Layer 5 of a small transformer language model trained on English Wikipedia (13 layers, counted from 0, width 128).
A neuron's activation on a vector x is ReLU(weights . x), where the dot is the dot product.

Input weights of the MLP neurons that the questions are about. A number n stands for n times 0.0093.
n30: -35 11 7 6 -10 -38 16 -8 -10 28 29 47 20 -23 1 -53 -56 2 -11 8 -4 -27 6 -6 1 -7 6 -3 10 -37 -1 11 38 15 -29 -27 -45 18 22 -14 -15 4 9 5 -17 22 -19 16 4 34 19 15 54 11 -40 13 17 -18 5 -33 40 -5 -13 -14 -45 -29 -11 -16 -33 11 3 21 11 37 19 23 13 25 8 -9 -31 -1 -38 47 -42 4 3 -64 28 11 40 -8 -5 16 -20 -18 -12 27 24 22 7 3 -9 -51 8 -2 13 -39 12 15 1 0 -8 2 -37 11 -15 11 2 5 -45 29 11 -1 -9 -2 29 -5
n76: 59 -5 -2 -16 14 -3 5 -11 -11 41 20 21 22 10 19 15 -8 -2 -63 -2 38 -8 -23 13 -5 5 25 -3 9 -17 5 2 -18 23 5 -31 7 35 41 -1 5 2 12 -29 -7 -11 -10 -6 -15 -8 -12 23 -16 -19 -6 11 -24 -19 11 7 9 14 10 -31 -35 -43 20 -32 -22 2 15 4 -21 9 -15 7 8 -20 -25 -3 14 24 36 6 -18 -41 13 -11 6 -3 9 8 18 8 3 0 28 1 8 16 -33 29 -20 -20 15 29 32 -18 10 17 -10 -27 -11 -6 -1 15 13 19 2 10 -17 21 -7 26 48 -14 -2 -10
n83: 39 1 -16 -29 27 22 -6 -12 13 -13 22 -1 -1 8 22 21 -6 -56 31 5 -6 8 10 4 -25 19 21 6 -26 -17 2 -2 -15 -55 23 15 -7 7 -19 5 -25 -13 20 -14 2 -16 -12 -12 -4 -5 8 -16 -28 2 16 33 7 14 15 -11 -5 -10 15 -27 -20 21 7 -4 -2 -24 -28 -6 -14 4 6 -5 -8 -5 27 -36 -16 58 5 -23 5 12 -9 12 4 51 -17 9 -2 27 -15 -22 16 4 31 -40 12 46 -3 -18 27 -14 -17 31 21 -18 -29 -4 9 -12 -1 -35 -1 -26 32 36 -8 -11 16 25 -3 1 38 6
n108: 22 32 -30 5 -7 -9 24 -8 16 -46 1 -24 23 12 -49 -8 12 -2 23 7 -20 6 -36 -30 19 4 7 6 8 88 -3 6 -15 -23 -20 21 25 -10 18 -8 -7 -16 24 74 13 -30 36 -1 3 29 -19 -7 -15 25 6 -6 -42 -14 30 -19 -41 25 23 3 4 1 -16 43 -3 27 -1 -18 18 10 29 -13 35 -3 -21 13 26 14 -36 -8 -17 21 15 -16 -33 -45 -6 9 1 43 -14 20 -5 4 -1 7 19 24 12 1 2 11 -36 -25 56 -11 -41 -5 -20 -17 -17 -6 3 -31 16 -4 33 -7 -8 17 3 6 29 -10
n147: 30 10 21 6 14 -7 1 -27 -31 -16 -1 33 3 -3 -15 -33 -20 23 3 30 -17 4 -21 7 20 -4 14 16 -34 19 34 2 16 5 26 -3 -28 29 -21 8 25 -7 -20 16 -49 1 -3 19 -39 5 0 -56 21 30 35 1 -34 3 15 30 1 21 7 -11 11 14 3 35 -32 10 15 29 -12 -23 -24 7 -9 -12 -5 -8 0 1 36 -9 -43 26 -13 3 -31 -7 -21 -51 1 -8 -15 18 46 9 19 -6 13 30 -15 63 -7 6 -27 -9 -16 21 14 3 24 -11 -25 9 -4 -6 12 -24 11 -25 -38 -11 5 -39 -20 -23
n156: 41 3 1 13 -4 -6 -21 -14 5 -5 -20 -19 -8 -39 1 -13 19 12 -3 44 -33 9 -25 -7 23 14 -23 -2 6 34 -45 7 8 21 -7 -1 4 -3 53 -6 16 6 6 9 -23 -9 -10 18 -26 -1 4 8 -1 -16 32 23 -5 4 17 -8 -13 13 -33 5 17 25 -45 -33 26 -26 29 7 54 -33 3 -16 -6 14 -26 -1 27 -4 28 9 42 -4 4 -34 17 2 -38 -1 17 -8 20 14 -12 -14 -3 29 16 -1 -2 37 1 16 -17 -14 1 -18 -24 -48 -21 11 13 25 8 9 -15 5 -25 -27 62 -40 -31 40 -2 -26
n166: -12 -45 5 38 -21 -54 0 2 -11 -9 27 -51 9 15 31 3 -5 27 -39 44 -39 11 -22 28 3 10 8 -10 7 7 20 57 39 42 36 31 11 36 2 19 19 -17 -48 22 15 10 -12 16 23 -34 16 3 2 -7 13 14 18 5 -32 0 -8 5 -9 -6 11 -9 15 -10 -17 -38 -8 -23 -19 -40 -16 19 8 8 30 -14 24 69 2 18 -13 20 -17 18 47 6 -10 -4 44 2 1 -28 -7 27 -10 40 19 -36 -26 -47 -4 1 11 2 -26 -6 0 -5 -25 5 -3 38 8 -19 6 4 -23 18 -28 16 -15 4 -11 66
n217: 8 43 -19 15 7 -14 -65 1 -10 -3 11 -34 14 -43 -5 -8 -8 5 10 -26 42 15 1 13 -14 -16 -6 32 8 19 -25 39 -7 49 2 33 34 -3 68 17 -32 8 -19 -9 -10 13 -27 14 23 -18 -18 -46 -13 21 -54 17 -24 -2 0 -10 25 3 -1 -15 -2 0 -4 43 6 -36 -37 -32 0 -37 -11 -10 17 -50 -17 12 17 -2 -5 41 -27 -37 -16 6 -12 31 20 -21 6 5 10 14 4 24 18 7 -14 -62 -42 -14 20 -12 -22 -11 1 31 -17 10 24 46 24 23 0 35 27 35 -56 -20 14 -18 -41 10 30 -10
n314: -45 -18 11 15 -4 -12 -24 -1 0 -21 -1 2 -2 4 42 6 11 31 -28 20 -26 -45 -22 14 2 -1 -51 45 -17 -31 14 29 6 6 8 10 12 20 -26 -52 -28 -35 8 1 -21 8 33 11 12 14 -11 -19 19 8 -21 14 25 8 24 1 -8 17 20 -1 2 -4 -26 -37 -15 -1 -3 -15 2 37 21 5 -48 -8 17 -36 -30 20 -9 23 -27 -11 -4 -8 4 18 6 -26 -43 -5 24 8 5 42 64 17 0 -25 7 -8 -5 12 -4 0 -8 -38 -40 6 -5 43 22 17 -36 23 82 23 -20 29 26 18 -37 -16 37 14
n331: -23 -10 -41 -27 -18 -11 -29 -11 -39 22 25 25 -32 -62 62 32 17 -15 -3 31 -26 -12 7 26 -45 13 5 19 23 94 33 -1 -1 8 -6 11 -15 -2 -22 14 39 2 -36 43 -35 18 15 11 16 -40 -13 10 -48 -1 -26 -17 -8 -24 6 0 -18 -20 35 8 33 23 -6 -4 -39 -5 18 -29 -3 -2 3 -10 -38 20 40 26 -21 23 -26 -10 20 32 -37 2 19 -5 -33 -2 7 -14 43 -2 -32 -3 -3 8 2 4 -12 40 7 -7 -9 -44 15 -30 37 42 17 13 -28 58 29 2 -28 33 -2 -12 47 38 19 12 19 3
n342: -29 20 -12 5 5 0 -3 25 6 28 -22 -6 6 -8 39 -39 -29 -13 14 10 -24 22 25 18 -1 -5 11 7 -3 -12 -27 -12 -36 -4 12 5 17 7 7 -14 -3 13 -25 40 22 7 -31 27 -35 1 -19 -50 -27 -8 5 5 -1 -41 -32 6 17 11 -30 -20 15 -18 -10 55 -7 42 34 -15 6 0 25 12 -6 16 7 -3 25 16 8 1 24 34 73 10 12 18 27 -8 22 0 2 1 31 -56 -17 -10 -29 16 27 -9 16 -43 35 32 31 9 3 -5 32 -50 15 -21 -7 -43 7 -13 20 -20 -45 8 -19 39 12 2
n365: -13 -30 -12 -26 -35 24 -23 41 27 24 -41 7 -24 18 29 -6 4 8 -11 -6 12 -9 5 24 13 -9 -25 -10 19 12 -9 17 8 7 -6 -5 -5 -39 11 -14 3 20 -18 -21 -18 25 8 -15 -4 45 -17 -11 -18 3 -27 16 28 4 -21 48 17 12 -21 15 26 23 -11 26 8 33 -13 -34 2 -25 -37 39 -35 29 -1 -33 -14 7 18 -4 13 -29 -15 -1 -9 16 -44 -9 -52 25 -2 -18 -24 8 33 -21 -6 10 3 11 -2 -20 -14 56 -26 -38 -16 13 1 2 7 10 8 -9 3 14 28 13 8 17 13 55 -4 26
n369: -5 23 4 -15 -32 -79 3 -23 27 5 9 12 14 1 17 -17 8 4 -19 22 -17 25 -26 -2 0 -11 52 22 27 10 12 -28 29 5 -5 0 16 26 15 -20 -45 14 9 39 -11 -2 35 -18 -6 16 -22 9 1 -47 22 -15 -6 -22 -11 10 28 -37 -17 -35 -13 -44 -23 52 -6 9 14 19 -11 14 -3 30 27 -13 37 -23 0 12 4 1 1 37 19 61 9 2 -43 8 10 -13 -10 -26 50 6 -6 41 26 5 24 20 27 14 -1 -4 -22 -4 -36 -28 32 -26 -4 -12 -1 4 -25 -44 -14 7 -14 9 -2 -40 8 -36
n389: -10 12 -15 -7 -8 1 15 26 15 26 -5 -14 11 -14 2 -14 -9 17 4 26 92 9 -4 32 -24 -13 -2 3 -2 11 6 21 -17 0 6 -32 -17 -16 -23 31 17 -37 37 -9 -4 38 -25 -26 -11 -1 50 -16 5 16 -30 23 32 -59 10 -14 -24 -24 31 -25 0 12 12 -8 24 -9 4 -16 7 9 7 29 -4 -11 -5 8 2 1 45 -3 1 -5 21 -21 7 19 0 9 12 22 7 -7 4 -18 0 -13 10 9 -1 26 -21 18 28 -15 -18 -3 17 -5 6 23 24 7 17 2 -15 -4 3 -41 23 10 11 7 5 -16
n425: -38 21 -11 -19 -9 6 17 -17 11 26 18 -4 31 18 23 38 8 -6 -4 -7 3 -21 -9 24 1 -13 -14 -11 16 29 -12 42 -22 -20 7 14 9 1 27 17 3 12 -2 14 9 11 16 20 23 -21 6 5 -18 19 -15 -23 12 -27 -14 23 27 -26 27 -12 38 28 14 -32 -16 15 -19 -12 -60 9 18 37 -5 8 5 -53 8 -20 24 -18 -29 3 20 13 13 -24 -1 -25 -14 -15 -8 21 -32 21 8 -14 -15 -43 16 -28 -22 -14 -17 16 48 9 -8 -17 16 15 41 26 5 -9 -8 -8 -10 3 -14 2 5 -3 6 37
n448: 9 -43 -30 45 50 -32 -3 15 32 13 -17 28 32 -22 31 -51 15 44 24 8 3 -33 13 -8 -30 9 28 -31 1 31 23 8 -17 12 -19 6 -10 71 8 6 -4 0 4 -9 -8 -9 -2 16 -1 -9 -6 3 -1 3 -69 -14 40 -26 11 -7 25 38 -3 -22 -1 -6 -32 -5 51 1 -10 3 -11 -2 14 30 -8 27 -34 -30 46 -31 21 -21 1 1 35 19 -4 -10 -15 -50 -37 -15 -29 -36 -18 9 6 0 -17 42 0 9 2 10 -16 10 -8 -11 -13 9 -7 -35 -12 32 30 2 -13 21 54 4 -8 -7 -17 -16 60 -22
n476: -11 2 -21 -26 7 -33 0 -12 43 34 -16 -1 39 -10 10 -9 6 12 28 33 6 10 -24 -24 -7 -21 -17 12 64 -24 13 -18 -19 7 12 1 0 17 1 -8 -64 1 -7 61 32 -13 -11 36 -1 7 3 -1 23 -12 -33 11 39 -7 -5 14 -24 5 -5 7 5 18 -22 16 -8 44 5 14 -36 15 3 21 -15 -15 -2 -23 11 2 4 -5 6 -23 -11 15 13 48 -13 -8 -16 -36 30 -28 10 -7 0 31 -22 33 -12 2 -38 2 4 -34 16 6 -15 9 17 11 1 11 6 -45 1 5 -1 -26 31 -1 -3 -34 -15 10
n496: 58 -42 -2 -13 24 6 1 -13 -50 16 2 38 -38 -4 -34 2 10 -15 -21 -6 -10 54 0 26 18 -20 -14 -4 51 30 -16 16 24 36 7 -8 7 14 -72 -45 22 -57 15 -1 -22 -23 23 -5 -35 -8 7 1 -34 4 8 2 -30 18 2 26 23 -37 11 16 -4 -6 0 2 57 -4 15 13 35 -22 -50 -9 12 8 -43 2 -11 6 13 -44 8 10 -11 -30 24 0 -34 -36 18 12 19 51 27 -2 8 -23 2 -49 8 -28 15 -12 -4 -13 -16 -9 16 27 -5 61 22 32 -4 5 6 7 6 27 -5 12 39 8 1 1
n505: 20 -2 13 61 20 -13 -49 -62 -33 -16 31 1 -3 -36 -2 34 -40 -3 -1 -34 -5 9 -9 3 -9 -5 8 -19 -6 10 -7 -2 23 8 -15 2 2 -11 -6 45 22 27 -26 -30 -19 -11 -28 -1 15 -12 -9 3 29 -13 -31 13 -10 -44 42 11 -45 27 -15 -8 19 6 17 12 -14 -24 23 9 38 9 -22 -19 23 -28 -39 -16 -14 -28 26 1 12 -26 15 -1 -1 16 -18 29 16 -25 25 -19 20 -1 -10 2 -10 25 20 -11 28 -4 -24 -32 -34 5 -19 -14 -21 25 -12 24 21 -3 -4 20 9 5 16 -19 -34 36 11 -1

Each question shows a token from some text and the vector x that enters the MLP there. A number n stands for n times 0.044.

"A": -16 36 29 -11 6 39 -14 -23 24 17 -58 -15 -18 2 -50 -39 35 14 53 -31 -22 40 27 30 -4 38 -52 8 22 8 -28 -12 -34 6 21 2 29 11 -12 -10 18 10 12 -13 -21 -23 10 19 14 4 32 -17 -12 -24 5 -18 -15 33 -2 -27 26 -3 -2 -2 8 24 -6 -48 -46 5 -5 31 -32 20 -61 4 68 -38 41 26 19 4 -16 31 -4 -40 -44 4 24 -43 17 22 -9 29 -28 -46 15 -14 17 29 -19 0 56 29 8 46 -21 -24 -38 -23 33 10 -30 -14 20 7 -2 -14 1 44 7 -3 -40 22 11 -14 -9 -32
The neuron with the highest activation: n108

"ing": -24 28 34 4 9 24 -22 -17 26 -11 -35 -10 -36 6 10 -31 7 -7 27 -18 3 -5 36 36 -16 40 -67 4 20 -10 -15 -20 -14 -30 45 -36 -5 10 -23 18 26 -4 48 0 -45 -33 14 12 30 -28 19 -22 41 -28 20 -35 8 28 -8 -44 5 9 34 14 7 35 0 -57 -2 5 -2 -10 -41 30 -15 10 33 -19 50 37 52 -27 9 -2 6 -29 -58 16 15 -54 21 27 -20 14 4 -27 16 10 14 26 -37 -12 43 16 14 21 -24 -26 -32 -33 49 25 -5 -2 27 -16 -45 -19 -12 50 -1 22 10 11 7 3 5 -44
The two highest activations, in order: n314, n331

" Gl": -11 6 1 -38 -7 35 -20 -32 16 24 -32 2 -23 31 -27 -48 51 -20 35 -8 -16 -1 13 64 0 28 -38 16 28 -29 -25 -12 -18 -3 40 -31 4 5 1 39 26 12 32 -7 -25 -47 26 -3 13 -7 47 -16 7 -12 -3 -50 19 24 21 -20 5 14 30 35 21 26 34 -34 -42 -28 -8 -15 -36 26 -38 -18 26 -43 69 32 51 -25 11 9 16 -19 -15 -31 19 -29 17 1 3 30 -4 -37 -4 35 -1 -5 -32 -15 60 -18 14 17 0 -30 -43 -25 56 4 -27 -14 -4 -21 -16 -9 -19 31 -3 11 -19 33 1 -6 11 -4
Which three neurons fire most, strongest first? n425, n331, n389

" ": -28 24 30 -14 -22 19 -7 -23 30 -8 -17 -13 -21 3 7 -38 48 33 36 -26 -21 34 22 38 -2 30 -27 10 9 -34 -20 -23 -14 10 20 -19 35 28 -5 16 9 26 19 -4 -26 -49 13 43 23 10 42 -22 3 -31 6 -12 14 43 -7 -11 20 -5 19 7 4 7 0 -47 -43 -5 12 29 -26 -9 -62 7 46 -29 63 35 34 -26 -31 5 16 -11 -32 -10 52 -30 26 -4 7 22 -4 -59 -4 -16 25 11 -10 0 52 22 12 8 -24 -29 -50 -56 32 -2 -19 -22 7 -42 -19 -30 -14 52 1 17 -6 -10 1 -15 -8 -1
The neuron with the highest activation: n166

" ===\n\n": -1 23 39 -17 -20 17 -13 -1 17 -5 -41 -18 -30 49 2 -49 34 38 41 -34 -23 25 12 27 11 8 -50 -21 38 -38 -16 -15 -15 25 27 -23 34 38 -21 29 2 25 -7 -10 -55 -42 0 35 24 12 52 -16 0 -19 -4 -2 -6 24 -15 -7 -5 4 -5 19 0 -1 -20 -41 -32 -18 -10 24 -29 24 -58 -4 50 -36 48 48 26 -6 -9 -26 8 1 5 -1 50 -62 23 12 6 53 -16 -36 9 13 31 -3 -8 -1 46 12 -2 9 -16 -5 -50 -22 60 7 -14 -29 10 -4 -14 -26 -16 9 -4 11 -3 24 -7 -13 -19 -20
The neuron with the highest activation: n166

"l": -6 13 17 -38 -29 64 2 -19 6 15 -40 1 -20 23 -4 -35 26 -13 31 -22 -18 17 16 50 -29 43 -51 -13 28 -2 -27 -15 -43 16 29 -20 -2 35 15 32 15 7 15 -12 -26 -32 11 14 7 9 15 -30 19 -36 -1 -10 38 26 2 -30 -6 14 28 26 -6 9 -1 -19 -41 -18 -8 -6 -47 7 -34 0 69 -24 54 3 37 -25 18 14 27 -19 -12 -3 44 -46 22 5 -12 14 -37 -36 8 -2 24 13 -22 17 77 24 23 23 -2 -28 -40 -36 40 16 -25 -40 -43 -26 -17 -23 0 37 8 14 -19 44 -3 12 19 -27
The neuron with the highest activation: n83

" |": -13 31 23 -16 -33 18 -12 -20 28 -6 -22 -16 -23 20 -11 -48 34 14 25 -12 -16 35 47 53 -21 8 -52 -23 11 -36 -49 -3 -16 14 31 -36 17 42 15 15 21 33 3 4 -23 -34 -3 29 24 5 25 -27 3 -34 12 -7 -3 28 -1 -23 0 10 15 26 21 15 4 -59 -36 5 7 20 -35 1 -37 11 80 -35 59 21 31 -46 -28 4 -10 6 -18 22 16 -49 15 30 -5 16 -8 -60 52 -5 8 27 -20 -5 47 3 6 7 -6 -19 -38 -41 49 17 -15 -10 16 -5 -19 -30 -5 4 2 20 -1 19 -6 -18 -7 -17
Which three neurons fire most, strongest first? n369, n166, n476

" L": -48 18 22 -38 6 43 -18 -23 14 26 -47 -16 -34 4 -21 -35 50 -1 25 -24 -7 35 23 45 0 21 -36 16 35 -12 -31 -24 -30 18 34 -31 19 21 9 38 20 26 38 5 -28 -41 2 10 28 6 50 -22 0 -21 1 -17 13 33 24 -14 3 8 30 6 19 25 1 -46 -49 -1 -6 -13 -34 16 -44 -8 46 -25 65 14 22 -21 9 28 4 -15 -21 -10 16 -53 21 1 12 28 -6 -39 3 -7 15 28 -29 -23 50 -10 10 49 -18 -12 -55 -35 27 10 -34 -39 0 -32 -21 -18 -29 20 23 24 0 20 0 -17 12 0
The neuron with the highest activation: n425

"4": -47 17 26 -7 -12 23 5 -18 17 -6 -34 -27 -33 -16 -9 -32 19 26 61 -41 -48 14 49 37 7 21 -53 -8 6 -22 -36 -31 -25 6 42 -14 18 20 -33 27 21 32 42 -2 -28 -45 21 21 4 25 19 -42 23 -37 0 -17 -4 38 -13 -15 -8 10 5 6 38 14 -14 -45 -24 -15 11 30 -32 -3 -43 -5 42 -45 48 30 23 -12 -7 21 12 -27 -28 11 41 -25 13 42 10 16 2 -36 41 -15 -2 25 -21 7 42 -3 15 24 3 -15 -23 -27 63 9 -5 -42 7 -31 -24 -11 -22 14 31 14 -42 -2 6 33 -12 -22
The neuron with the highest activation: n342

"ac": 17 10 24 -2 -13 60 23 -8 12 16 -35 -7 -13 23 -35 -62 16 3 30 -31 -29 12 21 36 -25 36 -43 -8 0 -26 -38 -36 -21 12 39 -57 9 23 3 11 17 5 37 -17 -45 -23 12 2 22 25 19 -10 -2 -71 -11 -5 9 54 -2 -7 7 3 36 29 21 28 19 -29 -33 16 10 8 -21 7 -23 6 59 -30 42 11 57 -31 -30 -7 -31 -35 -1 11 25 -41 18 22 -21 30 -29 -19 8 31 17 -5 -33 -2 49 21 -3 27 -16 -64 -6 -33 28 15 -52 -33 23 -3 -12 -15 5 51 -20 23 -26 10 9 -2 -8 9
Which neuron fires most, and how strongly? n76, at about 1.5

"t": -25 20 17 -21 16 58 22 -27 23 21 -11 -3 -6 22 -21 -32 20 -9 29 -31 -16 22 20 42 -30 19 -34 -13 45 0 -36 -3 -33 8 42 -17 29 23 -4 40 7 34 28 11 -25 -30 -4 20 15 13 45 -29 -14 -38 10 -40 -20 25 0 -24 -14 -3 21 20 4 20 13 -50 -38 -16 -20 -14 -27 -17 -12 -24 41 -14 64 17 27 -18 6 16 -10 -29 -51 42 37 -50 44 7 13 38 -18 -25 25 4 25 21 -13 5 71 19 -10 9 -15 -27 -34 -56 16 21 -33 -31 2 -19 -14 -43 -13 25 -10 22 -33 -1 -3 -11 18 -17
The neuron with the highest activation: n425

" t": -9 40 31 -38 20 62 3 -33 22 -3 -11 -21 -22 20 -18 -32 19 14 40 -37 -27 19 9 40 11 10 -38 -21 42 -11 -38 -33 -6 -7 31 -28 5 41 -1 19 29 -1 19 14 -33 -22 27 10 38 2 75 -43 27 -33 -3 -19 3 28 -4 -20 -16 3 45 19 -1 -4 -8 -44 -18 -26 3 -6 -29 2 -51 8 37 -39 62 25 31 -18 6 12 1 -3 -24 -13 29 -17 29 6 -18 32 3 -54 43 15 11 -10 9 9 27 32 15 8 -28 -23 -56 -48 41 11 -23 -27 -9 -11 -26 -25 -13 37 -1 6 1 0 -1 18 -19 -48
Which three neurons fire most, strongest first? n147, n83, n389

" −": -17 31 36 -13 -11 29 -22 -36 6 -20 -30 -19 -13 19 12 -37 57 26 51 -25 -46 17 37 36 -1 27 -29 -23 16 -24 -4 -14 6 7 23 -27 4 5 1 -12 28 21 38 2 -17 -38 -9 20 5 31 23 -46 18 -15 -5 -10 -9 26 -17 -37 37 17 25 28 28 -22 1 -54 -36 -13 4 28 -37 2 -32 -19 33 -44 47 47 16 -14 -6 0 18 -27 -23 -27 14 -59 -23 33 -9 10 18 -31 21 -16 14 -9 -50 -10 53 27 20 15 -5 -50 -36 -24 44 27 -26 0 18 -1 -7 -30 -19 44 31 27 -17 -4 27 14 -7 -16
The two highest activations, in order: n496, n331

"iz": -24 25 32 -13 10 61 -8 -40 21 7 -11 -1 -16 19 -26 -48 54 -18 45 -19 -33 10 10 65 -35 43 -31 -33 25 10 -28 -17 -9 -14 26 -11 0 10 -24 40 29 42 41 0 -12 -27 11 38 16 5 40 -44 20 -10 13 -33 -31 22 -19 -35 3 -11 10 14 26 0 11 -35 -40 34 -14 -32 -35 7 -12 -15 25 -20 52 39 30 -11 6 7 19 3 -51 18 50 -49 14 10 -6 30 -4 -29 -5 6 -5 9 -32 -9 35 10 -2 18 -15 -30 -15 -36 33 11 -51 -24 28 -3 -17 -29 -34 48 8 18 -19 -18 -14 22 8 -12
The neuron with the highest activation: n331

" Lab": -44 11 7 -26 -11 36 -1 -33 0 9 -20 -12 -25 -5 -20 -61 52 9 46 -20 -34 45 48 56 -10 37 -33 3 43 -35 10 -1 -19 -24 26 -31 -3 -13 -10 21 17 3 22 -8 -10 -33 7 30 12 19 18 -52 15 -23 -9 -15 -17 53 8 -24 16 5 13 56 47 22 -6 -38 -15 3 4 -17 -27 -12 -31 -5 0 -32 52 36 16 -51 -13 6 8 -29 -5 -24 17 -42 22 19 -1 34 -8 -24 17 20 -1 17 -46 3 42 26 13 37 3 -4 -44 -18 44 43 -42 -15 26 -27 -26 -29 -26 39 21 30 -17 -5 -3 10 -25 -15
The two highest activations, in order: n365, n496

"art": -15 46 44 -41 13 39 23 -4 50 7 -39 -15 -27 12 -21 -56 36 6 41 -25 -24 31 16 16 -3 13 -33 -6 29 -9 -33 11 -42 8 39 6 21 35 -26 36 21 20 30 -13 -20 -13 14 2 22 11 13 -24 -2 -61 -16 -21 -10 18 12 -14 -11 -10 26 36 -16 -1 -11 -13 -35 -4 7 -14 -21 -10 -27 17 50 -32 45 21 33 -32 -5 3 16 9 -33 -13 22 -43 21 12 16 39 -16 -44 23 15 42 -23 -24 14 41 -3 15 20 -16 -45 -53 -48 29 28 -10 -11 16 -26 -18 -17 -11 10 -8 19 -55 30 -6 18 8 -29
The neuron with the highest activation: n108

"re": -45 23 29 -44 -39 46 26 0 6 -6 -26 -1 4 -10 1 -36 13 4 41 -36 -21 27 7 40 -28 54 -43 4 21 -19 -33 -4 -40 11 14 -16 12 13 1 33 0 28 46 -19 -33 -28 42 33 25 20 32 -15 4 -11 -17 -26 -2 17 25 -11 -4 -22 26 27 7 -19 -14 -27 -48 -34 30 -4 -20 22 -35 -34 39 -26 45 33 40 6 2 2 18 -5 -37 -4 55 -32 27 22 4 49 -19 -44 -11 4 20 13 -63 -20 54 12 13 12 -30 -38 -58 -29 15 37 -42 -20 21 -7 -27 -5 8 29 7 24 -16 19 8 -22 -3 -3
The two highest activations, in order: n314, n331

"ip": -17 18 29 -28 -7 65 10 -17 9 -8 -29 -37 7 23 -1 -57 27 -5 40 -27 -26 -8 43 45 -36 34 -64 -1 12 -17 -53 9 -21 10 31 -28 7 41 -23 26 5 34 31 -20 -17 -29 8 -1 10 2 10 -44 44 -37 -6 -15 5 40 -2 -24 20 4 16 28 5 1 1 -54 -14 16 -1 10 -39 28 0 15 20 -31 47 27 56 -23 -1 20 -13 -23 -7 4 12 -40 29 24 0 30 -6 -23 5 4 -4 15 -52 -8 76 16 -1 30 -10 -39 -12 -34 7 8 -45 -15 10 0 -26 -28 0 30 -13 39 -18 -3 -13 3 6 -8
Which neuron fires most, and how strongly? n314, at about 2.7

"P": -7 26 24 -13 21 58 -16 -35 19 -27 -21 -44 -26 34 -16 -27 28 -8 52 -20 -25 25 23 29 -22 43 -52 9 19 -11 -16 15 -19 -10 49 -13 7 -11 -12 27 19 18 43 5 -21 -62 7 11 39 -11 6 -36 -11 -36 0 -25 -37 19 -26 -21 14 31 3 8 13 9 -28 -44 -37 -4 10 15 -45 -4 -24 11 29 -43 40 26 41 -7 -9 5 -10 -7 -30 16 38 -31 12 17 7 50 -23 -24 23 0 15 14 -42 -1 66 22 14 41 -15 -21 -25 -27 33 26 -46 -35 24 -16 -37 -13 -5 40 1 29 -15 19 10 -9 10 -26
Which neuron fires most, and how strongly? n83, at about 2.4

".": -12 28 43 -27 -15 32 -5 -19 31 -6 -40 -27 -26 21 -6 -30 23 12 46 -15 -37 36 18 33 -14 25 -40 -25 30 -4 -15 -38 -23 -1 41 -11 15 25 -5 43 10 39 8 5 -64 -18 1 -6 10 29 8 0 32 -25 -20 -20 -1 35 9 -27 13 11 1 32 5 37 1 -51 -25 -24 2 9 -19 -14 -36 -12 45 -40 51 47 35 -17 -5 21 5 -17 -23 -16 34 -44 12 20 4 15 -4 -54 34 -17 19 2 -29 9 61 36 7 11 -28 -34 -45 -32 49 4 -55 -24 19 -28 -18 -27 -2 31 7 11 -8 6 9 2 0 0
The neuron with the highest activation: n156

" a": -39 53 40 -18 5 37 -8 -18 25 -5 -44 -15 -19 9 7 -46 31 10 66 -54 -5 21 40 26 12 9 -43 -10 17 -24 -37 -15 -22 30 23 -22 30 14 4 -3 13 6 17 3 -39 -13 12 26 24 26 35 -21 16 -50 0 -21 -8 15 12 -37 9 1 18 -1 8 8 2 -39 -50 -17 21 33 -24 6 -49 15 52 -27 46 24 4 -25 9 13 3 -19 -37 17 39 -48 21 14 -3 27 -18 -70 15 -4 -6 29 8 5 47 41 8 6 -26 -51 -49 -21 18 6 -37 -15 -8 7 -20 -10 0 19 10 20 -6 16 -3 12 5 -18
Which neuron fires most, and how strongly? n369, at about 1.3

"n": -27 -2 30 -7 -13 60 18 -15 13 2 -34 -12 -18 -4 -14 -67 17 -3 55 -29 0 36 19 41 -15 38 -20 -29 30 5 -44 3 -39 26 18 -17 6 19 13 51 12 20 18 9 -29 -46 9 9 27 20 15 -43 3 -52 -2 -19 7 29 10 -23 -6 -12 43 29 -19 6 1 -26 -31 -14 4 -10 -50 10 -33 -3 55 -29 56 15 31 -31 1 2 -7 -11 -11 20 49 -50 29 12 1 16 -22 -40 8 4 27 11 -38 -11 40 55 26 42 -18 -22 -13 -28 21 13 -29 -24 -4 -13 -25 -10 6 30 19 33 -24 0 -3 -15 -2 -33
The neuron with the highest activation: n448

" R": -57 12 29 -13 -7 69 -26 -21 14 9 -30 -22 -25 8 0 -53 38 7 22 -18 -4 39 12 34 18 27 -9 17 24 -41 -23 -24 -33 23 39 -16 28 16 10 8 27 27 24 5 -18 -47 1 28 11 8 27 -55 15 -26 -5 -22 4 25 19 -9 5 10 41 11 29 3 3 -55 -53 -5 12 -7 -39 24 -58 5 60 -25 44 40 33 -34 4 15 -2 -35 -10 4 19 -47 16 -1 4 20 -13 -43 19 1 10 10 -42 -13 57 10 23 23 -15 -22 -26 -21 37 16 -35 -27 -4 -25 -26 -23 -17 11 7 17 -28 23 3 2 -6 -4
Which neuron fires most, and how strongly? n342, at about 1.3

" comp": -19 24 26 -42 -10 28 -20 -22 19 -18 -46 -21 -31 16 -9 -36 41 -12 36 -39 -24 22 33 28 -21 21 -42 0 22 -47 -27 0 -16 8 21 -31 9 35 -14 20 13 19 27 -2 -27 -28 15 -1 16 -1 8 -31 12 -38 -5 -7 -10 18 -19 -2 4 36 13 43 22 1 25 -18 -45 -7 13 12 -28 -3 -36 36 35 -38 63 55 44 -29 -5 7 13 -25 0 -14 34 -21 28 13 -14 58 -15 -32 42 21 3 18 -10 -6 49 33 8 3 -4 -25 -87 -18 6 20 -59 -32 -2 -13 -31 -10 0 30 0 26 -13 21 32 12 -11 -38
Which neuron fires most, and how strongly? n365, at about 1.3

"aw": -19 21 28 1 11 44 -3 3 28 -12 -61 -2 -34 32 -33 -39 14 0 26 -32 -13 19 25 48 -14 4 -47 6 27 11 -25 -12 -25 14 45 -2 11 25 -25 6 3 17 15 18 -23 -23 24 13 -7 18 3 -23 42 -13 7 -15 4 34 17 -33 16 -2 10 14 4 -23 21 -46 -52 3 2 -26 -34 34 -31 2 49 -37 52 44 33 -25 -20 20 26 -30 -34 -16 35 -20 1 30 -22 -1 -38 -38 41 7 -1 32 -30 -6 50 6 3 11 -1 -62 -32 -44 46 22 -36 2 55 -27 -11 -21 -11 49 10 14 -17 19 1 15 -10 -33
The neuron with the highest activation: n314